Layer 9 of a small transformer language model trained on English Wikipedia (14 layers, counted from 0, width 96).
In attention head 3, each number of a token's query is one row of weights dot the token's vector x plus its bias. The head spreads its attention over the tokens so far by the softmax of query dot key.

Query weights of the head. A number n stands for n times 0.0054.
q0 (bias 0.046): -17 1 -8 -9 -4 0 10 2 0 -19 4 0 -13 -9 -16 -6 -4 20 -6 6 -13 -14 -10 -10 0 -15 31 2 -13 -6 1 1 8 2 0 -15 -9 -17 12 15 -1 13 -14 -9 -13 -2 -7 6 8 -9 -12 -12 -15 -1 2 0 -9 1 16 14 -15 6 -8 6 -11 5 -12 7 -1 -15 28 17 -19 -16 3 15 18 -1 -11 8 -6 8 -11 2 4 0 12 -19 -4 -8 11 -11 18 17 -1 -11
q1 (bias -0.087): 3 -9 0 -8 5 6 -16 7 -17 20 -22 4 0 -11 -4 11 9 -16 26 10 8 0 -6 -11 -1 3 7 -22 6 2 29 -11 11 -26 4 22 12 32 -20 21 18 8 -11 -4 -19 8 -12 5 -10 25 26 15 -19 -11 -14 -11 20 -8 8 26 -3 -2 8 -1 2 5 34 7 -10 9 -14 22 -26 -3 20 2 12 0 10 22 21 -3 5 17 6 -8 -1 22 -15 22 7 13 -1 -16 11 6
q2 (bias -0.076): -17 -19 13 3 -35 8 -10 2 1 11 -19 -4 -18 -12 8 3 -1 16 -7 16 13 -12 -11 -20 17 -8 -14 -1 3 10 -6 18 -2 -25 5 3 -1 14 9 -7 6 8 -5 -25 -5 -6 -16 -3 8 21 12 -14 9 4 -2 -4 13 3 -4 4 4 6 -10 -15 -3 -4 16 7 0 -7 0 11 -7 -5 -5 -7 18 -1 -2 11 -17 -6 17 0 4 -5 -3 0 0 7 14 -7 28 -3 -21 7
q3 (bias 0.088): -11 14 12 5 31 23 -11 -8 -15 4 -2 3 18 9 -10 -2 -2 -13 45 -22 1 8 29 2 -11 -8 11 0 -13 -2 34 -11 -9 -5 -3 17 -16 15 10 2 3 -12 0 0 -17 0 23 -15 -10 18 7 -18 -6 2 11 -5 6 -12 10 -1 11 4 22 -13 1 11 -1 11 9 28 12 -22 5 -20 3 16 7 -11 16 17 -1 -12 -4 14 30 0 5 15 -2 11 -12 -14 -4 -33 9 14
q4 (bias -0.147): -5 2 9 0 10 -10 -3 31 -20 19 2 4 6 28 -11 43 3 9 -11 15 -17 -21 0 -13 -5 5 -2 6 -4 -2 -3 7 12 -16 -8 -14 -1 13 -2 15 13 22 -5 14 -4 -31 -11 1 28 -2 8 29 -5 13 -15 16 11 32 7 11 6 10 -27 21 27 3 11 3 -4 16 3 3 -6 17 -1 -5 -13 -4 6 -17 20 10 0 -26 8 -8 -7 -3 13 0 1 0 6 24 -22 -16
q5 (bias 0.108): -28 -6 21 -1 28 0 1 -2 15 3 -3 32 -7 20 15 -22 8 -6 16 -30 21 -4 -2 15 6 -45 5 -4 11 -11 37 -13 -10 -6 27 4 5 -3 -20 28 20 -10 -5 5 13 3 -28 5 -20 19 17 -24 -14 -37 -18 11 -2 -15 18 25 25 -10 -7 18 17 -15 -15 7 5 -32 54 31 5 0 -9 16 -9 -8 10 9 22 -6 16 -8 -8 -12 15 -11 -36 8 13 -5 9 9 -11 -2
q6 (bias 0.072): 21 -11 -19 -39 40 -6 43 21 -12 49 -15 -15 7 44 -9 -32 3 8 25 -9 -55 3 -16 -28 -8 -20 -1 12 25 14 -3 -32 41 -25 6 -7 44 16 -19 5 3 8 -13 -12 3 0 -33 -5 50 -4 -13 -4 4 -7 5 15 15 5 -13 19 -36 16 17 -33 2 -6 -18 22 -53 -66 20 2 -48 42 2 -17 -20 15 -3 -12 -26 0 28 6 -28 13 0 28 -37 30 52 -44 -4 -9 -37 42
q7 (bias 0.122): 14 12 -4 29 -22 -6 -33 -33 19 -20 -3 -15 9 -9 21 -16 -16 2 -23 22 29 -16 22 19 17 0 -14 10 -14 4 -15 12 6 32 -42 18 -31 -9 31 15 -7 -33 26 7 -12 22 42 13 -83 -19 -31 -15 21 36 20 -29 -1 -28 7 -21 19 13 -13 27 -27 -21 10 -51 53 46 31 -16 24 3 -8 -6 50 -7 34 -38 -17 11 -27 19 0 -6 -18 28 23 1 -46 4 -33 -15 64 -23
q8 (bias -0.180): 3 9 -7 4 -40 -16 13 0 -6 -9 11 -22 14 -19 -37 41 18 5 -15 49 6 38 -20 -12 36 30 -21 -10 -4 -14 -39 21 -19 -62 -32 17 -49 -37 30 -52 -36 -14 57 59 -17 37 9 -47 -16 -37 -8 -16 23 26 51 19 -21 -30 -13 23 44 9 -17 -17 22 -20 8 -20 4 15 -26 11 -19 -6 42 14 8 1 58 12 -9 23 -24 18 31 -6 -21 -1 -34 -18 -11 -44 -11 6 30 3
q9 (bias 0.055): 14 -21 -47 7 27 -6 0 -9 63 -33 5 -1 -4 17 -17 7 17 15 39 50 -17 17 -16 44 -43 -56 5 6 8 -34 -44 32 11 10 21 -29 24 29 -20 14 -13 43 -25 -3 43 -8 -56 -1 19 12 -41 -22 -17 -25 40 22 36 -26 -65 -2 -90 0 31 20 40 18 -43 34 -10 34 26 -22 23 -10 25 38 -10 15 58 -30 -7 -19 21 6 -32 -5 -15 38 28 15 36 -33 -25 -14 12 -8
q10 (bias 0.072): -21 -11 -59 3 12 -1 21 -33 -9 -31 27 62 -4 15 30 -7 -13 -7 3 -23 -23 -58 -16 -22 -9 24 -22 -62 -11 -36 -13 18 -20 17 26 -71 1 25 -3 -37 0 -11 -11 -29 14 -13 -16 33 18 -15 20 63 -20 -23 43 -12 12 -1 -25 -7 -16 20 -12 -37 1 16 25 43 -11 -19 -50 -53 -13 -31 36 9 -2 17 -41 -6 28 21 13 -2 -25 40 -22 17 12 15 -12 16 22 -14 -28 11
q11 (bias -0.013): -49 44 -56 -25 -12 0 -36 -3 -15 -33 64 33 -44 -32 16 13 -17 5 76 -4 12 -41 -23 16 -27 15 -14 -33 3 -29 33 29 34 41 -6 -16 21 5 3 -35 -32 -1 61 -31 -49 17 -10 -26 -39 1 -29 57 -45 4 -28 30 35 -21 48 41 54 -17 53 -36 28 27 -17 36 23 -35 -3 -8 -31 -11 45 20 39 -13 -9 31 17 47 -29 19 -5 4 -16 37 7 -5 -16 -32 -15 -27 77 20
q12 (bias -0.045): -40 39 -16 39 -9 -26 19 -36 41 24 -22 14 37 -77 -27 -2 -5 -15 -23 -14 33 -11 14 38 -45 39 0 57 -23 -8 5 -19 5 -30 49 -11 18 21 -23 -13 -27 -13 20 22 17 40 -21 5 18 -12 12 43 -16 -4 -20 46 -18 12 41 20 23 -60 18 21 -8 3 5 14 69 28 19 -2 -21 -24 8 20 -57 37 -3 -31 14 22 -20 30 -10 23 -24 -21 2 -20 -1 42 2 19 -31 18
q13 (bias 0.005): 15 34 7 -13 55 -46 11 24 89 5 5 36 -17 65 9 2 -30 -49 -7 21 19 57 38 -27 29 40 -25 -82 5 43 25 5 10 -25 -50 14 42 -7 -22 7 -3 32 7 -32 -14 50 10 -44 2 -16 -50 -29 13 2 -18 31 9 -31 -11 -6 51 -31 43 -14 15 18 80 -18 -29 36 -10 -20 -20 51 -54 -17 -39 -29 -9 -3 -19 9 21 30 11 14 14 19 -50 -8 14 -10 -10 51 -11 12
q14 (bias -0.118): -10 37 -26 1 -14 -8 12 -9 -2 -12 -28 -20 -23 -12 -36 -21 3 9 26 0 35 20 9 -2 41 -26 -4 46 -18 31 -35 -32 32 -9 -13 4 -27 2 9 32 -69 2 15 -31 -61 -25 -26 -30 -31 -19 4 -12 -23 -16 4 -10 7 8 -2 23 22 31 -21 -9 -9 13 1 47 59 29 62 24 6 -8 40 28 14 -16 -2 2 26 4 0 11 -4 -36 -40 -12 -27 0 10 53 -15 -3 -46 -13
q15 (bias 0.042): -30 -27 -17 0 18 8 -32 -8 -8 4 68 16 -16 11 51 16 -7 -24 -48 13 -7 -26 6 -8 -1 -25 1 -42 9 -42 11 22 -4 11 2 -12 60 -6 -32 -13 56 47 -11 6 -28 -31 45 7 34 -25 8 64 -15 1 -33 42 -8 0 -7 35 30 28 39 23 29 -42 18 -25 -28 -41 -18 28 -24 -8 -14 -3 9 -18 11 -11 -16 40 17 -75 -3 16 39 18 -54 -15 -16 10 20 32 -12 6
q16 (bias -0.052): 8 2 2 1 -13 -17 7 -2 13 -11 2 -6 -7 -13 6 -6 15 22 -12 -14 3 7 0 3 20 19 -4 0 5 2 -29 17 5 12 18 -26 -3 -22 5 -23 22 -5 6 -5 29 14 -4 -4 10 -8 -3 0 9 9 -6 35 -19 4 -16 -4 16 -24 0 9 -3 7 -30 -2 -25 -16 1 -20 15 38 -22 0 1 18 8 -14 -16 -1 -12 -8 -1 18 -10 -6 -8 -1 -2 -1 15 29 -2 2
q17 (bias -0.028): -10 -21 -11 1 -6 -1 3 2 8 -20 -5 -11 -16 -15 4 -15 -14 20 -37 31 5 3 4 -24 10 -9 0 6 7 3 -8 -7 12 0 18 -12 10 -9 3 10 -1 9 -19 -28 -13 6 -16 2 31 7 19 -15 -6 -6 -15 2 9 -5 2 8 -25 -4 -35 10 -18 -4 -1 -7 -12 -12 15 13 -12 3 -14 -17 16 -13 -18 18 -10 -8 2 -7 -26 -6 10 -10 -4 -8 19 1 6 11 -25 -32
q18 (bias 0.037): -1 -4 -21 12 -11 -2 13 4 13 -13 19 -1 -12 -9 -7 -17 12 9 -43 -5 8 -1 13 1 10 -10 0 18 -10 25 -26 -7 -18 28 18 -35 -10 -8 21 -5 -35 -32 -7 7 33 -7 11 -5 14 -18 -20 3 7 -9 25 14 -11 -4 -14 -2 0 -2 -1 8 -18 -7 -16 -23 18 -4 5 -13 23 8 -11 -16 1 0 -27 -20 -4 7 -14 -14 -16 14 10 -6 -1 -32 12 -8 28 23 -4 -15
q19 (bias -0.082): 6 8 23 -11 1 7 0 29 -5 31 -3 -9 11 27 -10 32 -23 -17 -1 5 -13 -8 -1 -7 -6 0 33 -12 -7 6 11 21 25 -11 -8 -1 11 31 -9 8 -16 27 -5 13 1 -7 -23 -28 2 25 9 -1 -16 16 6 18 11 17 9 22 17 33 10 16 13 22 12 4 -18 5 -2 1 -4 -23 18 5 3 5 10 8 9 12 10 2 26 -13 3 23 14 6 -12 -1 -23 -16 -19 12
q20 (bias -0.065): -23 -21 -11 28 -13 -26 10 16 11 -12 -10 7 -11 -25 -8 -19 7 14 -23 -7 1 13 -10 -5 10 4 0 -4 -8 5 -10 7 8 1 -1 -6 4 14 7 -6 -4 -3 -2 -18 3 -2 24 19 16 5 -21 4 -7 -23 0 2 -4 -19 -15 -3 -41 -18 -24 -2 -21 -27 10 3 -7 -8 9 6 0 8 -35 -2 -4 -12 -24 -16 16 -13 24 -26 5 15 9 -13 -14 -22 3 0 37 10 12 3
q21 (bias 0.219): 4 -5 -8 -18 -5 2 -6 -24 -24 -5 21 -24 -7 21 17 18 3 17 -13 4 10 -7 -9 23 -5 16 -28 34 -10 -7 -26 -35 5 -1 21 -26 -3 9 -16 20 38 9 3 -13 34 -12 -9 15 -36 -14 13 -15 5 16 6 10 -14 1 22 -22 -3 -8 -7 -13 26 2 -33 -30 19 -20 -16 11 -10 -7 -7 0 27 -7 47 -16 -18 12 -26 0 -11 -1 -29 15 -17 46 1 -21 -5 -27 19 5
q22 (bias 0.135): 13 5 1 -22 36 35 19 -15 -6 18 54 24 2 20 5 12 -4 -5 33 -19 -4 -18 11 22 20 12 2 -25 24 31 33 21 -28 11 0 16 -17 -13 32 -4 -9 8 7 39 -6 -12 -14 -37 2 21 -7 14 -23 25 15 -3 -24 -6 -9 19 -6 19 15 -1 0 -1 -9 -3 17 33 -25 -15 14 -14 37 -41 -40 3 10 47 11 16 3 23 6 -10 37 0 33 16 11 -17 -9 16 9 3
q23 (bias -0.269): 24 -17 -17 2 35 -25 15 32 23 15 -15 43 18 -11 -2 -24 -5 -43 24 -19 -15 16 -3 -4 7 -5 46 -33 -12 -19 36 20 41 0 -13 40 29 12 26 5 -24 -18 -27 -20 -60 32 44 21 -1 37 -38 45 -11 14 -32 -33 1 45 22 -11 -2 7 25 -4 -60 -11 35 16 2 30 74 -5 -13 19 -7 0 -14 0 -43 -2 33 21 10 22 -11 31 17 7 11 -22 -15 16 -40 9 -24 9
q24 (bias 0.049): -28 33 -3 -4 82 4 -24 0 -6 22 25 13 3 68 17 -4 -19 11 -22 -9 -3 -26 49 -31 -21 -25 -25 -29 -14 31 53 -32 35 -1 -14 -12 1 18 -12 18 34 -15 -37 -28 -16 2 30 7 17 20 -72 -8 18 18 2 15 36 35 -16 -37 13 -8 13 6 -27 -8 -13 -32 28 48 38 -46 29 4 -86 -24 -38 -28 -8 -38 -2 18 20 29 -40 4 -15 27 24 26 -4 -2 -1 -9 -30 -36
q25 (bias -0.087): -49 -28 -24 -12 28 -37 -43 -12 30 -20 -35 28 1 7 -2 -72 -12 0 -18 23 -29 -27 14 -26 -63 -25 3 -15 -20 -15 20 8 4 37 -22 34 -42 -34 5 -35 -25 -28 0 -7 -16 59 -17 -11 3 2 -17 -62 -1 10 22 -12 28 31 27 44 -6 -5 1 -38 -46 6 -35 5 -41 -23 20 -3 -15 -15 -15 5 -40 11 -7 11 13 19 42 39 -2 -26 2 -13 -4 -37 30 -26 -13 9 31 -9
q26 (bias 0.025): -1 20 -10 0 36 20 24 -4 -6 25 -11 44 -58 9 -3 -19 -2 3 15 -50 9 22 -10 10 33 -13 -5 -4 7 31 48 -25 -5 -16 15 8 -4 16 -49 6 20 48 35 27 -23 7 -2 -12 36 10 -22 1 -15 -31 -37 4 -25 -34 15 7 35 -12 -28 10 3 -10 -3 35 31 -8 -9 6 -25 49 13 -28 43 13 -36 43 43 -1 -7 14 0 -12 26 -23 -54 7 33 35 -52 3 -21 56
q27 (bias 0.048): 18 -16 -26 -19 55 -20 -17 25 4 11 20 -8 2 12 -13 -13 -23 -25 -8 29 -7 22 -23 48 -30 1 -29 -35 -27 -39 -13 9 26 -17 10 4 -2 12 0 14 -7 47 -7 29 -17 -29 29 0 -14 -8 3 -34 26 9 18 30 -7 -17 4 28 -29 -14 17 3 27 -6 24 11 10 28 1 -4 40 -53 -14 7 -1 16 17 -43 -9 -7 -18 -6 17 -3 -42 -27 -28 -29 -33 26 -32 69 -5 -29
q28 (bias 0.110): 16 31 9 10 12 5 31 -4 41 -10 -55 28 -3 14 11 15 -9 -14 -14 -40 21 -52 16 21 -68 -31 -34 -37 0 10 -41 29 27 63 64 22 -47 38 -10 55 21 -3 -24 -32 -24 -5 16 45 -9 -17 -8 31 12 35 41 -4 1 31 8 0 34 -24 15 -71 -17 43 23 20 7 -6 -44 -38 23 46 -44 -18 6 10 -2 2 -37 -27 7 -32 -10 24 -3 -2 57 9 -12 16 -27 27 -34 0
q29 (bias -0.042): -1 19 -16 12 -15 34 -55 -30 1 -59 35 -1 52 -3 17 -6 -20 64 54 6 53 -20 -19 18 7 -30 38 69 -11 -17 25 -22 -24 15 -45 13 24 -28 -24 -63 -35 -11 -17 22 -6 -28 -25 -20 -11 -19 2 -32 6 -13 40 12 -2 -2 -36 -2 7 22 -40 -29 -20 6 -31 -16 38 31 0 -22 2 -13 4 35 9 -67 16 -32 -4 6 19 39 37 -44 -13 -11 28 47 -32 58 27 6 0 -27
q30 (bias -0.025): -17 -14 -94 -13 23 38 32 53 -20 23 -26 28 13 -1 35 1 -20 -24 -15 -37 -16 17 13 59 -6 -29 -1 2 51 32 61 41 -1 -40 45 -30 -14 32 -8 -21 -26 45 -3 53 -29 -24 -1 29 0 51 -38 -13 -41 -14 25 -9 29 -2 15 -28 -33 43 2 -1 -20 -12 2 7 -45 29 55 1 -22 22 49 -6 -33 -16 -42 19 -28 -15 -13 -5 -38 2 -1 17 -19 5 -29 -42 11 -2 7 -6
q31 (bias 0.029): -34 27 4 -28 -9 42 10 -5 -19 -29 -7 13 -52 9 22 44 37 11 -44 -3 62 29 8 -12 6 -30 -13 23 12 -10 -12 -63 -59 12 26 -17 10 -2 14 -15 36 -21 10 -18 45 -8 -25 21 -4 -4 26 -10 -37 -9 -13 12 61 18 -42 -7 19 15 -13 -14 27 18 -44 -12 1 13 10 -9 -37 13 16 29 21 -34 -31 34 -16 -52 3 9 -14 -9 8 -57 15 18 52 -23 54 30 -24 -20

Each question shows a short text with each token's key, already scaled and adjusted for position as the last token sees it. A number n stands for n times 0.014.

Then comes the last token's vector x. A number n stands for n times 0.049.

0 " within": 10 -13 -20 1 -13 27 17 52 -46 0 -16 18 10 28 -4 -33 -3 7 6 -10 -4 34 18 -62 20 -6 -7 -22 -10 -8 5 4
1 " min": 8 -14 -19 7 -8 9 23 34 -23 -1 4 6 8 8 -8 -1 26 -18 -9 -20 -12 17 13 -39 17 -1 -22 -21 -34 -26 -12 15
2 "ut": -23 -2 -1 5 8 16 20 28 -27 -15 17 -2 -8 -6 -20 17 21 -22 -16 -16 -8 9 10 -44 35 3 -7 -37 -18 -15 -7 4
3 "es": -32 -2 -21 32 -19 25 6 41 -29 -2 -25 -6 6 -28 19 2 15 -36 -23 -29 -18 19 6 -69 41 11 -15 -18 -35 -24 -14 27
4 " or": -12 9 -14 33 -30 21 30 49 -49 -9 4 8 26 -8 7 19 -8 -36 -24 -12 -24 11 7 -49 11 5 -6 -32 -26 -8 -7 20
5 " a": 8 19 -4 34 -7 8 3 48 -45 -5 -17 15 3 2 9 28 -10 -3 -18 8 -22 20 13 -39 5 9 -25 -22 -39 -21 4 23
x: -42 -14 -2 -6 8 10 -2 -26 -13 9 18 -21 -5 39 12 -24 -9 13 17 6 8 -5 1 6 14 -6 -4 23 5 -6 41 3 7 -12 5 6 3 -2 13 36 -1 -18 6 19 -15 -14 1 1 -15 1 -11 -36 -27 0 7 -8 17 -29 11 26 16 -5 -10 38 -7 -8 -6 -13 28 -1 -25 7 2 5 -41 -63 -11 17 25 -12 19 13 -10 -27 -9 20 -11 22 20 -3 30 22 6 14 46 8
Which token does the last token look at most, and with what share of its attention? 3 "es", with about 50%

0 " same": 13 -12 -19 2 -12 31 17 52 -47 -3 -18 16 8 30 -3 -29 -1 5 8 -12 -7 29 19 -62 25 -5 -10 -22 -14 -10 4 5
1 " f": -6 -9 7 8 -8 -8 10 20 -23 -5 8 15 4 16 -25 12 18 -16 -9 -5 -6 -11 2 -24 14 -21 -5 -22 -32 4 -6 21
2 "ate": -3 -17 -8 2 -9 6 13 30 -42 1 -15 22 -15 -8 -14 3 21 -21 -31 -24 -20 3 21 -43 39 10 -25 -29 -40 -18 -28 -2
3 " as": -14 -7 -25 27 -14 15 17 45 -52 -2 -13 11 0 -7 -1 9 1 -24 -16 -11 -14 19 19 -49 5 19 -8 -35 -27 -23 -6 14
4 " his": -14 -5 -19 28 -28 27 21 39 -34 0 -29 6 -1 3 7 20 -1 -25 -16 -6 -29 21 23 -49 0 15 -14 -15 -25 -27 9 18
5 " first": -2 12 -25 34 -9 26 23 35 -18 -1 -21 8 4 -2 -1 5 -15 -4 4 4 -7 3 30 -49 12 -11 -12 -29 -15 -18 -14 29
x: -15 28 39 17 -8 -1 -10 -5 -21 -40 14 2 -20 18 8 -9 20 5 -12 4 10 -8 35 -22 -7 53 7 17 18 -31 60 42 -10 -14 -1 -2 -4 11 -1 18 8 0 -9 -13 40 5 12 -41 -29 -31 -7 -36 -2 21 0 -11 16 -28 -18 -8 19 -9 7 8 -5 -6 -10 2 -8 -19 -43 -9 7 11 -17 -19 -22 -25 9 -1 -18 -15 -15 -23 -14 2 7 7 11 8 -26 -13 3 -1 28 -4
Which two tokens does the last token look at most, in order? 2 "ate", 0 " same"

0 "ear": 10 -10 -18 -3 -12 29 14 50 -44 -3 -17 18 11 33 -4 -34 -2 7 5 -11 -6 32 18 -59 21 -9 -6 -22 -6 -7 5 -1
1 "anc": 6 -10 -17 -2 -10 24 15 52 -47 -4 -16 15 7 35 -4 -34 9 -2 -1 -9 -7 34 17 -61 22 -7 -7 -27 -9 -5 4 -1
2 "es": -13 -9 -19 7 -9 20 7 44 -52 -2 -23 3 7 4 2 -10 24 -24 -12 -23 -11 18 8 -65 23 17 -11 -38 -13 -20 -9 13
3 " and": -9 -17 -22 25 -31 20 27 51 -58 1 -8 8 18 3 -1 7 10 -25 -11 -21 -17 20 5 -60 1 0 -7 -28 -18 -10 2 21
4 " go": -19 26 11 3 -20 4 31 41 -23 1 6 2 4 -11 8 -6 -29 -18 -34 -9 -26 30 4 -50 34 3 -19 -34 -38 -8 -20 5
5 "als": 12 40 -1 31 4 17 17 37 -12 8 -15 7 9 -30 16 7 -52 -7 -38 -27 -34 17 1 -91 32 27 1 -36 -32 -15 -3 5
x: -24 -2 8 2 25 -2 0 -33 14 13 -3 -26 2 -17 24 -12 -58 -4 4 -7 9 -9 -21 -25 18 16 -20 28 -35 -20 9 19 21 -9 -25 -28 30 20 2 30 7 15 -12 18 14 -20 -32 3 -38 -23 15 23 -21 -14 -21 8 22 -5 9 -38 20 -3 17 13 6 17 -4 -8 22 -19 -10 -29 -31 -6 -19 -2 -11 -9 15 -26 -8 -12 -53 3 4 6 -26 -23 35 -4 30 13 23 2 22 16
To which token does the last token give the most attention? 3 " and"

0 " p": 10 -11 -17 -4 -11 26 14 50 -42 -2 -14 17 11 29 -6 -33 0 4 2 -8 -6 32 17 -59 20 -8 -5 -20 -8 -3 3 0
1 "at": -4 -9 -3 6 -4 11 16 30 -15 -7 6 18 5 4 -16 -5 15 -19 -5 -5 -11 14 7 -37 20 -10 -18 -21 -11 -18 -34 -3
2 "i": -12 -7 -11 13 -16 14 0 21 -26 -4 -8 13 -7 -10 -6 -17 4 -15 -3 1 -7 16 15 -34 25 2 -2 -16 -22 -3 -13 8
3 "ents": -37 6 -14 18 -10 20 14 35 -33 8 -14 -1 5 -25 -4 5 13 -28 -19 -35 -27 14 13 -61 31 18 -12 -24 -23 -17 -8 17
4 ".\n\n": -6 0 -11 8 -13 18 17 54 -49 -4 -15 20 12 30 -8 -39 -5 -12 -13 -10 -7 35 21 -59 15 -8 -7 -18 -9 -3 5 3
5 "Th": 11 18 -19 13 -28 7 26 11 -25 -7 13 24 9 21 -17 -16 -20 -10 -23 9 -14 30 19 -41 26 4 -6 -21 -7 -2 10 10
x: 35 7 39 8 29 9 17 7 10 3 1 -18 -27 -5 13 16 -2 20 39 -19 -21 17 -15 -22 5 34 -11 6 16 10 49 8 32 25 14 -13 0 45 29 43 -16 21 -34 -9 -29 13 -23 -16 5 -21 -7 -36 8 4 -2 26 -9 -25 8 8 10 -4 43 15 -12 10 7 3 17 -2 -19 2 -5 -8 -17 -22 12 10 16 27 -7 9 11 32 -23 20 3 25 -5 6 5 -4 16 6 31 -4
Which two tokens does the last token look at most, in order? 4 ".\n\n", 5 "Th"

0 " she": 18 -16 -20 2 -20 30 17 48 -47 -4 -16 16 11 25 -1 -30 -3 5 6 -18 -11 29 16 -62 25 -6 -9 -27 -12 -8 8 2
1 " was": 16 -29 -34 23 -26 24 27 48 -45 2 -21 16 9 -7 12 3 15 -5 -8 -32 -22 27 9 -47 14 14 -6 -33 -20 -18 15 12
2 " ev": -14 -1 -14 14 -19 15 16 22 5 3 17 5 16 0 -7 -16 10 -17 2 1 -4 26 17 -41 24 -14 0 -24 -15 9 -16 11
3 "en": -24 -4 -34 37 -7 32 34 52 -25 6 -9 18 5 -3 26 16 13 -32 3 -15 -19 21 17 -54 26 8 6 -30 -23 -22 14 19
4 " c": 0 15 0 2 -6 3 17 39 -15 9 -5 17 6 12 -3 2 -19 3 2 0 -3 15 -5 -32 4 0 5 -11 -30 13 -2 6
5 "ast": 4 24 5 30 -10 17 2 25 -27 -5 19 19 -4 -20 1 -1 -24 -9 -17 0 -23 28 9 -51 25 5 1 -38 -25 -3 0 20
x: 4 -21 13 28 8 -29 46 -11 -12 20 14 4 -35 -8 -6 -11 -26 -33 20 -25 8 -4 6 -7 -14 39 -8 17 23 -11 3 -27 -17 -7 -23 -14 10 27 15 -5 -17 23 -29 -6 -5 5 4 -28 -28 -29 -21 -38 -22 -1 -8 -10 27 -16 -19 -8 5 -3 -18 -3 3 27 0 -34 -1 -12 -18 -7 25 13 -29 8 -13 -1 -38 3 -26 5 -21 -21 -33 -20 15 8 9 26 27 11 19 -3 51 9
To which token does the last token give the most attention? 0 " she"

0 " under": 11 -15 -22 5 -17 27 16 52 -45 0 -16 17 11 23 -6 -28 -2 7 4 -14 -5 35 17 -64 19 -5 -8 -26 -13 -7 6 5
1 "ly": 22 -32 -28 4 -7 38 31 39 -42 -8 -5 4 15 7 -2 0 20 -7 -13 -38 -10 32 13 -47 31 8 5 -32 -22 -16 -1 6
2 "ing": 7 -20 -17 16 -16 26 19 52 -59 5 -13 20 15 2 -1 -5 9 -14 -18 -22 -10 31 22 -52 14 7 -8 -19 -30 -13 -5 10
3 " con": -16 15 -6 17 -10 2 9 25 -31 9 -5 15 17 16 -25 10 -14 -21 -24 11 -7 24 8 -29 12 0 -10 -29 -30 -5 -2 7
4 "d": -7 16 6 39 -19 2 16 6 -25 3 4 23 1 4 0 13 -23 -13 -24 9 -15 25 2 -39 18 15 -6 -32 -25 -10 -10 11
5 "ition": 5 24 19 25 -19 11 14 28 -27 -3 -11 4 -3 -4 -1 -6 -29 -3 -25 -21 -10 20 17 -33 32 14 -4 -32 -23 -13 -14 16
x: -2 -22 17 -34 4 -20 -37 -13 16 9 -11 -13 -4 -22 17 -7 -54 -26 5 2 16 -34 -24 -14 -11 36 32 7 13 18 7 -33 -11 -15 -26 5 -4 22 -7 -19 -3 20 -23 21 7 13 -23 7 -32 6 6 -19 0 -21 -21 13 16 -18 -5 18 19 -29 -4 36 -6 0 -11 1 17 -8 -4 -53 -13 -6 -27 6 -32 38 -3 -27 17 -5 12 -9 15 10 44 18 24 24 32 -19 18 5 20 8
Which two tokens does the last token look at most, in order? 3 " con", 2 "ing"

0 "ors": 15 -13 -18 -4 -12 27 15 50 -47 -3 -17 16 11 29 -4 -33 -1 4 5 -14 -7 32 16 -64 23 -5 -8 -26 -8 -6 5 1
1 ",": 12 -20 -25 3 -18 21 22 57 -56 1 -12 14 13 20 -9 -16 10 -1 3 -19 -5 28 13 -52 9 6 -11 -28 -17 -10 4 12
2 " we": -26 -7 -17 9 -12 10 29 28 -35 3 0 2 6 -8 17 7 43 -44 -3 -27 -19 9 16 -47 38 -7 -14 -24 -26 -3 -15 6
3 "ight": -34 4 -14 15 -15 23 7 35 -40 -5 -16 -4 -1 -14 0 2 11 -28 -21 -22 -15 16 16 -39 38 -9 -10 -30 -44 3 -14 10
4 "-l": -3 7 0 19 -2 -2 26 33 -26 -17 1 -4 7 -12 -1 9 -15 -19 -10 0 -14 3 0 -35 9 -12 1 -23 -16 14 11 22
5 "oss": 6 13 13 14 10 10 10 39 -35 4 -5 15 3 -12 1 10 -18 3 -14 -17 -14 18 19 -50 27 -8 18 -30 -27 -9 -4 16
x: 8 7 -19 -10 15 -4 4 -12 2 0 2 -13 -26 -12 21 10 -20 -9 3 7 13 -55 40 -3 8 22 -12 11 1 -33 40 -19 0 -22 -30 -26 -10 5 7 -9 1 11 -25 8 21 21 6 3 -31 -12 9 -33 -22 -6 -43 26 9 -10 -2 6 -3 8 1 30 19 1 -24 -26 -3 -35 -7 -46 -8 -20 -49 0 -28 6 -20 2 -24 3 -20 -9 -12 1 18 -20 -2 27 20 30 32 -1 21 11
To which token does the last token give the most attention? 1 ","

0 ",": 11 -13 -20 -3 -12 26 19 53 -46 0 -14 17 12 29 -5 -32 -4 8 7 -13 -6 32 16 -61 18 -5 -8 -22 -9 -6 4 3
1 " which": 22 -30 -30 12 -37 26 21 53 -39 -5 -6 17 10 9 4 -11 8 -2 6 -37 -6 14 19 -59 26 8 -18 -22 -14 -21 6 23
2 " start": -20 -10 -20 18 -23 24 36 35 -35 1 11 21 9 -9 -6 -2 35 -35 -38 -25 -20 25 5 -48 25 10 -10 -43 -35 -17 1 21
3 "ed": -28 -7 -16 49 -20 38 46 32 -32 4 -3 17 20 -32 12 -12 16 -40 -31 -29 -31 29 14 -56 25 14 -6 -47 -18 -23 -8 19
4 " str": -7 13 -6 18 -8 7 42 44 -10 4 20 7 32 5 10 -8 -19 -14 -12 -8 -26 10 5 -52 20 -11 6 -26 -23 -8 -2 23
5 "ong": -4 19 7 37 -13 25 19 48 -31 5 -14 13 22 -21 -2 6 -13 -16 -19 1 -20 31 18 -43 22 1 -14 -16 -56 -13 4 9
x: -15 20 -7 -19 28 -19 -2 -12 -20 34 30 -21 -20 -5 5 -37 -11 4 -3 22 -10 3 29 1 -10 36 -12 24 18 -1 23 1 -30 -28 -49 -33 -19 12 3 16 -5 22 32 8 -10 -18 5 -26 -52 7 2 -39 -9 18 -2 14 24 1 -17 4 -14 -15 20 19 -12 20 3 -5 0 -17 -22 6 -18 -1 -28 -14 -14 11 21 2 16 6 -15 -37 -13 -22 7 -23 1 27 18 35 16 9 28 -8
To which token does the last token give the most attention? 5 "ong"